Layer 2 of a small transformer language model trained on English Wikipedia (16 layers, counted from 0, width 128).
Take only the direct path to the model's output, skipping the later layers: a vector added to the residual stream pushes a token's score in proportion to its dot product with that token's output vector.

Output vectors of the tokens that the questions are about. A number n stands for (n - 500) times 0.0032.
"ally": 752,620,494,533,151,666,420,389,485,419,542,786,270,647,530,611,182,524,368,574,817,295,440,695,508,610,342,484,513,466,634,384,675,781,365,489,748,224,361,730,635,520,516,399,452,485,782,603,643,343,182,480,611,286,641,460,757,375,241,676,439,637,245,285,575,596,500,712,500,337,465,679,302,457,350,653,402,686,301,721,232,668,517,558,566,428,472,475,548,709,672,636,460,682,220,405,674,535,373,373,314,518,491,251,261,575,751,422,544,250,353,801,448,594,510,443,599,440,562,854,513,275,297,633,539,654,433,735
"mission": 481,669,402,507,450,337,696,410,496,372,277,588,493,449,556,601,334,489,515,616,455,736,364,460,438,575,519,651,719,650,563,630,481,403,450,522,522,360,646,496,528,664,576,347,623,407,422,707,562,650,395,513,440,327,533,624,665,481,747,614,260,610,339,389,302,260,489,821,662,580,351,683,511,374,408,551,227,336,423,637,396,663,452,581,682,407,492,390,418,600,556,239,782,510,287,560,587,636,598,567,453,340,386,357,545,578,522,464,450,378,551,532,725,648,508,485,590,857,409,438,425,442,551,692,406,497,232,638
"ed": 627,523,121,504,576,305,627,403,552,616,389,594,347,632,424,662,433,403,414,420,680,585,595,609,462,500,540,354,330,593,418,637,564,318,347,661,625,453,484,492,703,661,404,503,625,506,582,913,521,557,260,633,351,392,445,485,500,412,323,419,550,450,341,442,560,531,504,528,395,597,448,537,561,529,556,467,367,524,289,853,504,526,293,475,564,536,322,473,346,474,444,608,440,464,585,432,340,627,558,383,335,507,458,392,481,497,496,851,537,401,449,457,540,468,497,340,563,416,648,515,589,244,430,672,455,352,427,538
"ł": 693,481,152,732,376,398,786,136,705,627,667,721,496,500,605,538,266,553,530,530,565,671,740,558,504,512,598,361,520,508,516,374,795,741,19,470,304,302,513,277,417,463,409,719,472,548,265,532,586,436,652,435,569,271,399,468,689,302,478,544,417,753,495,488,602,523,500,529,557,333,334,650,558,513,699,853,436,420,168,640,655,692,523,454,548,322,395,721,510,523,655,172,542,412,196,461,574,640,476,546,631,577,619,566,434,618,495,477,488,474,346,782,527,579,502,832,518,453,505,680,562,681,741,769,428,419,557,509
"way": 440,732,201,622,228,565,574,423,556,500,379,630,654,653,649,513,614,666,484,805,467,662,386,913,422,715,235,618,738,634,470,403,379,566,500,524,565,402,524,387,596,831,604,274,511,405,309,530,563,383,390,562,666,442,428,391,649,447,567,195,272,540,534,583,222,367,501,680,588,572,535,486,524,546,386,604,216,464,416,284,429,643,574,478,702,623,500,487,651,714,528,295,351,763,528,509,401,273,531,350,500,549,410,493,402,581,605,406,283,521,542,748,362,690,502,467,507,605,468,486,463,332,429,462,198,423,437,500
" Order": 434,312,274,598,436,868,566,518,666,353,392,414,274,713,555,480,532,604,464,369,562,508,639,367,530,447,455,605,583,400,446,366,491,445,398,539,641,476,806,483,375,664,449,299,387,447,427,519,294,418,436,503,523,582,564,795,436,449,586,726,370,659,196,507,383,231,498,578,548,555,414,504,366,422,527,500,492,266,450,668,339,562,752,350,426,428,400,508,546,621,776,376,523,701,500,434,504,490,443,539,606,316,580,490,432,369,603,532,251,559,376,520,413,622,528,570,428,547,564,520,246,540,545,507,530,451,207,655
"ttle": 402,468,274,568,374,626,325,286,702,629,530,769,315,602,314,493,446,375,600,348,449,664,642,832,457,296,251,529,535,658,693,638,604,404,226,535,638,536,386,724,550,817,627,289,631,520,735,522,475,431,487,607,372,279,529,698,686,618,509,508,500,468,389,723,440,509,494,823,652,463,163,446,594,496,763,557,688,434,275,512,570,621,723,489,551,307,226,422,799,437,796,383,514,561,412,687,341,496,500,691,728,462,523,354,389,464,286,594,395,240,533,444,511,642,516,607,254,580,556,463,600,473,679,591,692,602,337,584
"an": 592,535,432,341,557,574,497,541,582,309,567,543,425,782,561,492,299,394,640,529,507,425,506,644,482,491,530,736,795,500,285,683,508,793,449,462,494,339,549,496,497,510,625,618,540,617,382,634,619,609,278,404,422,543,528,376,370,552,410,548,549,454,392,650,623,546,503,426,523,528,375,477,626,493,531,261,312,424,317,531,537,462,583,506,431,453,615,659,459,375,591,516,396,533,406,408,375,611,582,303,612,667,431,644,528,335,416,643,408,348,381,558,484,559,476,441,461,439,557,464,565,719,342,546,383,430,496,574
"ý": 664,714,322,635,414,780,516,515,757,548,676,700,504,709,481,525,505,520,527,643,528,790,559,543,464,612,562,403,747,587,318,85,598,607,451,566,476,310,691,408,406,828,511,442,545,500,490,513,552,376,467,436,659,590,620,564,545,325,553,522,621,522,614,559,428,400,499,505,639,335,149,556,427,476,594,527,462,380,172,549,471,741,399,396,641,314,552,687,629,457,576,500,586,456,435,631,645,674,631,637,363,492,679,518,278,669,617,599,413,520,514,638,610,561,515,520,367,595,522,592,143,584,232,899,537,664,566,694
"a": 413,593,527,435,622,621,413,432,530,656,315,419,472,522,210,391,331,371,631,575,655,416,296,748,451,611,415,637,520,352,440,691,472,679,544,466,568,517,457,459,457,696,481,304,561,593,484,424,623,522,328,436,542,552,546,661,577,468,441,397,478,484,474,597,565,696,501,572,556,581,639,395,336,434,400,463,546,532,420,534,255,358,533,400,380,672,726,492,684,542,629,342,365,277,475,471,431,446,621,320,495,632,510,412,394,286,411,592,569,236,260,662,608,577,498,811,497,314,608,424,412,513,267,703,550,490,417,421
" career": 736,816,446,484,765,469,588,525,504,336,521,671,362,601,485,610,394,399,519,698,667,618,607,350,681,428,340,647,634,616,452,513,731,487,540,542,488,367,762,431,359,445,615,356,433,395,321,441,481,416,434,567,560,374,721,720,186,536,610,430,254,777,259,449,406,608,493,697,543,515,559,764,412,702,619,654,462,523,520,522,582,589,330,564,749,500,420,638,422,398,793,494,521,567,509,680,589,507,628,495,664,626,722,536,205,653,584,416,319,551,690,545,753,621,556,568,449,453,711,518,496,634,465,809,592,557,417,500
"us": 509,714,462,409,528,778,483,479,361,385,418,486,467,627,576,497,470,497,417,476,490,582,525,819,469,196,413,531,324,438,636,606,369,471,417,345,497,458,510,360,580,818,488,509,589,432,603,582,532,95,458,389,668,559,513,558,445,595,507,350,610,533,282,494,510,596,502,396,565,432,420,346,454,493,591,594,354,375,390,569,427,568,577,506,466,293,592,489,465,623,524,692,438,371,394,496,562,462,692,371,584,443,606,687,430,465,639,685,677,422,641,725,432,473,483,524,529,587,448,534,580,682,243,538,672,436,534,591
"put": 406,877,568,403,612,631,512,648,347,428,349,584,360,652,591,571,243,297,469,391,672,689,417,542,457,826,476,351,649,795,278,551,677,437,487,454,458,593,646,482,471,567,565,352,478,393,328,669,482,310,274,536,507,492,694,620,431,527,637,547,441,598,286,572,471,386,493,636,537,476,224,564,269,448,588,523,282,568,360,505,488,566,504,420,504,379,591,462,477,792,523,361,848,490,301,442,524,768,420,440,532,318,421,641,521,665,523,297,459,420,493,500,495,737,507,698,410,341,487,676,440,318,340,604,698,448,491,450
"History": 500,642,560,650,310,732,558,416,481,545,472,568,470,653,335,489,422,378,270,535,553,485,681,649,565,536,345,668,323,532,706,562,569,624,283,630,749,500,626,419,495,557,508,344,570,397,278,753,328,379,212,463,488,514,418,684,677,227,650,778,316,616,579,484,270,77,485,695,712,555,549,737,427,329,794,612,505,216,371,884,300,444,464,583,750,655,464,582,474,604,491,250,609,665,270,264,787,570,627,489,719,255,569,332,408,562,479,609,584,598,451,533,434,531,536,374,236,627,529,563,508,573,583,491,422,619,242,824
"view": 455,548,475,597,297,516,325,286,419,459,453,512,574,451,341,571,464,335,425,331,605,634,399,647,600,621,283,719,592,585,538,421,364,561,500,486,364,303,421,598,578,522,450,365,572,494,412,551,390,263,299,636,643,533,618,534,819,327,667,313,553,786,476,541,225,302,501,922,660,586,314,627,371,290,591,585,283,496,452,527,163,715,383,308,545,479,484,368,449,604,500,356,565,599,322,454,377,597,716,562,405,532,552,793,588,748,637,450,297,438,266,579,848,541,507,512,483,560,607,455,266,482,525,430,631,410,393,652

Each question shows what one neuron of this layer's MLP adds at an activation of 1. A number n stands for (n - 500) times 0.00075.

n162: 543,452,587,538,488,560,448,388,408,385,652,569,454,557,427,487,435,427,544,483,545,620,384,457,469,637,471,402,460,685,540,472,543,338,478,377,469,422,546,519,528,406,598,622,424,513,466,371,406,435,591,514,560,450,507,589,527,523,521,528,450,527,424,502,422,502,299,692,539,468,445,496,521,455,533,581,377,379,566,330,491,469,487,567,498,513,573,366,427,533,421,393,530,685,460,468,613,412,425,505,560,378,462,608,394,479,493,482,606,436,537,567,389,534,892,446,412,552,485,546,510,559,524,387,520,650,454,408
Pushed up most: "put"

n89: 499,535,467,454,520,524,523,511,501,504,539,529,478,469,533,468,437,512,515,564,499,562,422,496,548,512,578,538,437,564,542,557,516,561,446,520,421,548,429,623,471,501,486,458,489,570,565,489,587,416,550,539,586,461,539,576,592,474,531,492,570,489,494,442,569,427,549,483,476,482,510,479,511,509,424,390,469,553,582,494,496,499,533,455,488,496,449,538,497,568,401,496,433,546,498,395,488,460,525,409,512,411,492,470,432,462,500,496,521,530,441,472,485,515,586,459,520,554,529,515,465,448,430,462,440,487,503,413
Which of these tokens does it push down most? " career"

n227: 437,589,437,492,473,550,473,415,460,531,636,462,513,438,531,566,358,515,426,649,509,456,579,437,591,662,399,403,537,594,523,513,462,483,447,412,493,546,578,403,326,450,482,421,625,359,444,438,545,447,449,485,502,584,549,488,575,541,460,508,464,398,437,500,442,479,493,566,475,489,652,597,575,510,500,407,587,436,439,455,536,508,500,405,462,513,425,395,551,323,455,559,522,558,568,485,504,553,545,559,528,460,498,591,502,496,463,518,553,366,446,417,504,596,911,439,476,523,640,556,473,459,453,512,357,427,432,492
Which of these tokens does it push down most? "us"

n174: 539,600,547,463,530,414,503,500,587,469,485,487,510,515,506,600,486,482,467,629,552,560,545,402,528,484,509,581,525,528,402,544,532,564,414,578,540,507,574,522,375,366,465,495,527,441,458,493,408,558,498,485,525,508,503,472,516,516,568,440,471,481,476,544,484,544,487,510,645,512,549,506,512,585,547,458,570,491,536,552,458,522,579,446,401,494,544,498,491,422,446,469,395,509,617,485,531,559,475,555,496,598,398,536,386,488,464,434,608,564,545,393,479,468,583,541,448,527,582,427,547,573,515,518,462,417,475,452
Pushed up most: " career"

n280: 551,518,568,465,529,491,556,485,500,450,420,435,474,553,508,323,427,562,573,530,599,433,498,421,207,602,697,542,401,403,321,544,481,553,404,414,352,487,555,556,513,615,401,404,457,455,486,564,430,478,426,505,469,574,643,447,316,598,358,376,521,451,612,730,382,514,500,322,522,511,612,510,522,650,473,416,653,578,557,575,456,511,543,639,442,647,522,373,447,418,489,537,572,530,510,446,377,585,658,429,483,491,358,503,476,611,434,497,555,400,443,482,398,580,317,401,397,530,510,679,701,615,590,568,497,433,473,513
Which of these tokens does it push down most? "view"

n72: 529,582,525,377,526,319,445,452,398,434,522,537,580,530,498,519,518,420,489,505,524,597,563,493,402,615,412,462,598,500,372,478,534,467,511,368,306,539,581,493,484,560,505,529,568,541,491,437,432,413,423,456,638,573,545,474,502,507,519,587,325,553,489,642,467,401,413,517,697,525,578,577,590,452,516,625,436,464,390,586,443,734,495,427,445,487,408,370,327,594,643,564,536,600,427,504,485,598,474,608,369,477,530,419,597,524,500,481,606,565,486,444,592,668,824,454,520,425,583,533,581,474,401,431,435,623,562,411
Pushed up most: "put"

n175: 587,552,396,534,462,609,521,543,398,512,485,502,410,438,508,505,477,455,553,674,632,679,382,658,538,406,458,527,567,407,412,494,423,462,419,540,465,463,555,539,518,539,592,456,514,451,460,531,571,443,364,476,546,444,379,466,591,560,549,522,573,461,427,518,518,529,662,481,459,562,471,608,459,438,452,380,564,444,662,484,414,454,567,517,535,498,449,570,480,583,434,665,458,400,482,622,441,513,684,400,450,421,573,496,630,436,468,431,506,395,502,441,502,575,431,518,415,573,484,485,474,526,546,506,588,459,535,526
Pushed up most: "us"

n68: 498,378,542,401,442,382,500,439,522,495,500,468,455,560,588,483,479,492,594,502,549,565,604,500,500,517,597,516,428,582,434,520,474,406,476,481,557,506,490,489,529,578,508,504,426,464,619,455,520,500,496,492,419,538,366,347,541,546,416,444,451,509,500,539,663,665,577,601,472,550,503,421,420,490,385,439,520,551,458,553,618,398,515,485,415,627,411,569,551,490,475,592,473,413,514,477,512,446,526,442,541,466,465,494,457,553,606,562,391,543,417,555,582,585,442,543,455,516,471,460,524,348,454,439,504,431,560,437
Which of these tokens does it push down most? "History"

n214: 473,559,408,628,442,455,502,523,585,305,387,404,582,476,473,628,608,473,369,605,498,419,495,567,405,424,323,533,592,547,478,397,515,530,475,621,313,551,471,404,386,607,552,455,469,589,528,382,371,551,534,605,580,588,485,594,572,505,503,487,488,423,513,583,408,440,631,461,494,480,446,502,524,753,341,645,430,475,578,492,647,601,534,612,542,522,528,576,610,432,567,433,479,415,503,500,547,567,529,495,443,516,576,535,489,474,488,535,498,531,611,524,377,481,677,438,480,473,620,640,404,398,584,581,354,555,433,420
Which three tokens does it push up most, strongest first? "way", "ý", " career"

n246: 513,414,396,377,547,645,417,482,430,538,500,454,457,416,316,560,560,435,453,568,517,559,447,532,491,516,498,512,356,489,600,522,468,565,509,444,554,659,507,524,548,305,592,570,523,520,515,460,419,524,292,359,508,448,407,597,436,384,681,628,380,557,402,448,459,601,644,467,517,569,428,550,405,433,591,376,649,442,628,515,576,505,352,565,496,452,517,568,466,457,418,589,413,549,358,544,639,549,610,454,494,405,536,549,550,438,465,505,516,583,606,465,491,610,218,575,569,586,506,502,471,512,566,509,475,573,390,543
Pushed up most: "History"

n285: 492,494,583,558,650,580,614,475,551,395,406,437,524,457,531,614,495,396,517,505,597,544,516,428,461,420,573,621,504,445,586,502,520,401,431,399,426,522,556,560,371,452,517,510,424,469,510,439,572,492,493,573,591,520,493,533,397,439,495,408,443,513,425,465,422,509,483,557,594,514,424,396,392,368,555,468,570,644,518,427,444,428,514,558,590,512,446,680,514,461,344,502,531,520,484,506,601,543,387,428,599,526,537,623,490,403,539,428,391,452,596,419,399,547,520,427,569,414,597,519,355,614,601,558,553,306,442,513
Which three tokens does it push up most, strongest first? " career", " Order", "put"

n265: 612,500,551,485,568,523,643,563,483,374,582,529,519,616,405,477,381,569,491,548,532,444,434,555,391,641,507,549,360,613,599,487,553,458,531,518,513,597,428,466,705,627,509,383,398,470,473,578,420,533,416,424,485,526,357,472,586,540,463,358,618,443,460,451,514,408,537,554,506,502,580,463,402,648,474,438,449,500,592,392,500,522,447,512,558,500,498,583,460,465,402,514,500,615,352,463,512,344,376,792,628,465,471,478,438,352,574,596,348,627,498,528,421,427,328,489,456,486,529,500,402,587,490,542,493,577,589,502
Which three tokens does it push up most, strongest first? "way", "History", "ally"

n169: 482,523,404,598,431,555,526,391,483,504,444,531,440,547,476,433,537,659,416,442,502,583,486,436,562,467,502,390,518,567,405,380,401,547,459,468,455,583,502,471,554,513,544,514,381,466,469,422,473,530,549,350,472,453,364,674,568,575,669,526,521,558,434,393,386,500,481,504,533,417,589,460,510,565,447,523,540,504,532,545,573,460,474,525,451,496,496,572,492,595,699,615,463,639,534,492,540,718,400,495,482,577,611,485,381,405,617,477,462,561,536,481,515,416,643,537,538,548,617,460,430,580,482,441,519,473,553,370
Pushed up most: " Order"

n92: 535,500,484,434,458,620,530,642,343,436,466,398,498,494,528,404,613,657,558,318,512,455,478,446,444,563,422,586,456,454,587,559,489,487,494,497,500,511,504,592,511,457,448,387,468,542,429,434,626,551,496,562,615,556,447,409,586,517,432,425,564,436,506,528,610,531,601,564,343,537,506,494,417,594,612,406,515,564,537,447,582,483,366,579,444,533,465,539,478,468,502,599,408,471,490,467,347,532,449,391,577,502,506,472,498,542,473,527,448,538,630,629,334,582,335,618,520,534,602,487,513,545,435,485,510,469,609,430
Which of these tokens does it push down most? "mission"

n157: 486,342,557,477,619,478,496,451,345,394,668,428,552,500,444,527,439,511,504,452,520,523,404,393,627,572,574,592,430,457,531,568,450,351,470,387,660,549,463,450,754,482,504,442,466,604,450,327,609,568,440,589,498,429,418,540,496,487,429,580,431,453,528,513,549,674,485,420,468,587,591,512,347,433,502,454,486,417,455,447,408,657,494,609,577,473,452,403,538,544,511,504,586,396,559,390,498,485,436,535,538,471,504,455,581,496,430,511,676,437,565,576,479,412,480,500,500,565,484,483,536,476,468,404,583,508,414,413
Pushed up most: "a"

n213: 576,505,558,658,399,575,699,349,586,297,437,463,504,528,395,532,497,591,578,400,535,474,559,599,523,488,599,457,551,533,505,496,371,546,456,591,630,444,454,544,214,449,481,392,563,507,432,626,508,379,536,485,549,527,495,495,418,570,414,462,514,416,622,666,485,646,382,575,561,513,487,551,513,390,416,505,510,607,415,589,473,614,338,521,476,484,477,581,628,466,550,493,382,434,518,616,433,476,388,717,388,427,417,525,567,408,466,429,517,481,483,552,432,627,500,407,500,537,374,452,502,566,510,588,453,624,537,515
Which of these tokens does it push down most? "put"

n202: 562,498,505,493,519,481,486,505,695,505,514,500,481,533,552,575,528,403,507,555,546,532,518,549,454,438,467,332,498,519,493,571,527,475,482,608,445,612,490,692,403,488,577,288,429,558,619,560,464,426,493,478,423,533,662,589,491,519,497,424,392,446,472,582,473,527,519,387,669,415,414,544,544,403,457,462,478,446,334,700,540,475,602,533,531,538,540,282,634,474,447,583,625,472,547,507,334,376,688,477,404,404,578,456,633,487,507,605,538,478,444,512,516,537,754,382,384,468,533,539,500,478,562,370,516,527,722,568
Which two tokens does it push up most, strongest first? "ttle", "ed"

n167: 502,477,473,543,543,479,488,594,478,594,445,493,464,511,466,579,401,505,529,740,547,468,429,515,537,270,590,490,629,492,572,445,454,565,584,583,464,387,410,608,612,421,618,456,598,568,573,587,573,628,464,337,416,516,574,490,347,488,568,555,569,514,410,586,518,362,487,341,622,572,498,507,578,476,460,336,458,496,616,468,620,495,538,580,354,513,613,573,385,471,531,469,425,505,529,564,458,559,374,429,424,521,468,456,456,489,359,463,481,525,495,430,569,350,576,523,435,409,379,472,427,567,449,589,406,359,375,565
Pushed up most: "an"

n137: 295,546,481,399,582,433,509,438,552,429,480,611,538,522,582,665,410,583,304,532,510,543,519,632,516,494,516,393,443,543,440,403,543,495,462,503,398,468,452,464,728,491,450,398,490,468,482,581,457,541,560,410,526,517,553,404,449,442,518,500,625,502,492,492,492,482,698,613,468,479,462,527,520,511,473,524,537,487,479,554,422,407,544,517,512,439,652,382,435,571,529,458,459,586,402,416,521,577,596,320,538,507,612,443,529,424,641,403,520,356,474,393,581,595,383,400,430,482,580,485,520,536,425,408,466,609,340,469
Which two tokens does it push up most, strongest first? "ally", "put"

n292: 533,560,528,447,554,457,441,309,610,532,457,592,551,535,504,578,464,470,564,470,516,620,523,472,476,524,450,592,539,642,539,536,521,377,384,418,540,511,428,619,591,561,590,360,478,497,639,646,425,621,532,484,423,559,507,489,485,484,392,439,394,511,494,470,469,465,449,638,621,641,480,537,622,441,547,527,479,432,558,526,567,354,470,556,554,565,509,482,399,584,435,536,473,425,627,373,407,493,478,461,479,556,567,584,352,445,480,524,422,485,533,637,550,454,402,639,734,642,452,405,495,468,567,513,515,492,447,461
Which of these tokens does it push down most? "ý"

n19: 663,524,526,451,549,651,481,607,547,495,486,558,651,566,364,560,488,638,528,334,562,631,429,542,422,576,642,452,570,509,437,407,556,529,474,544,672,481,554,517,312,456,466,607,562,454,461,557,649,699,573,591,468,558,343,299,602,535,454,386,680,463,568,339,309,649,301,451,558,432,585,590,493,426,457,463,612,393,416,423,445,564,474,484,490,503,494,517,649,437,322,522,370,545,430,402,369,470,392,477,537,494,490,522,567,456,495,267,316,528,648,503,565,392,382,557,452,665,493,516,386,467,564,543,479,426,520,514
Which two tokens does it push up most, strongest first? "ý", "way"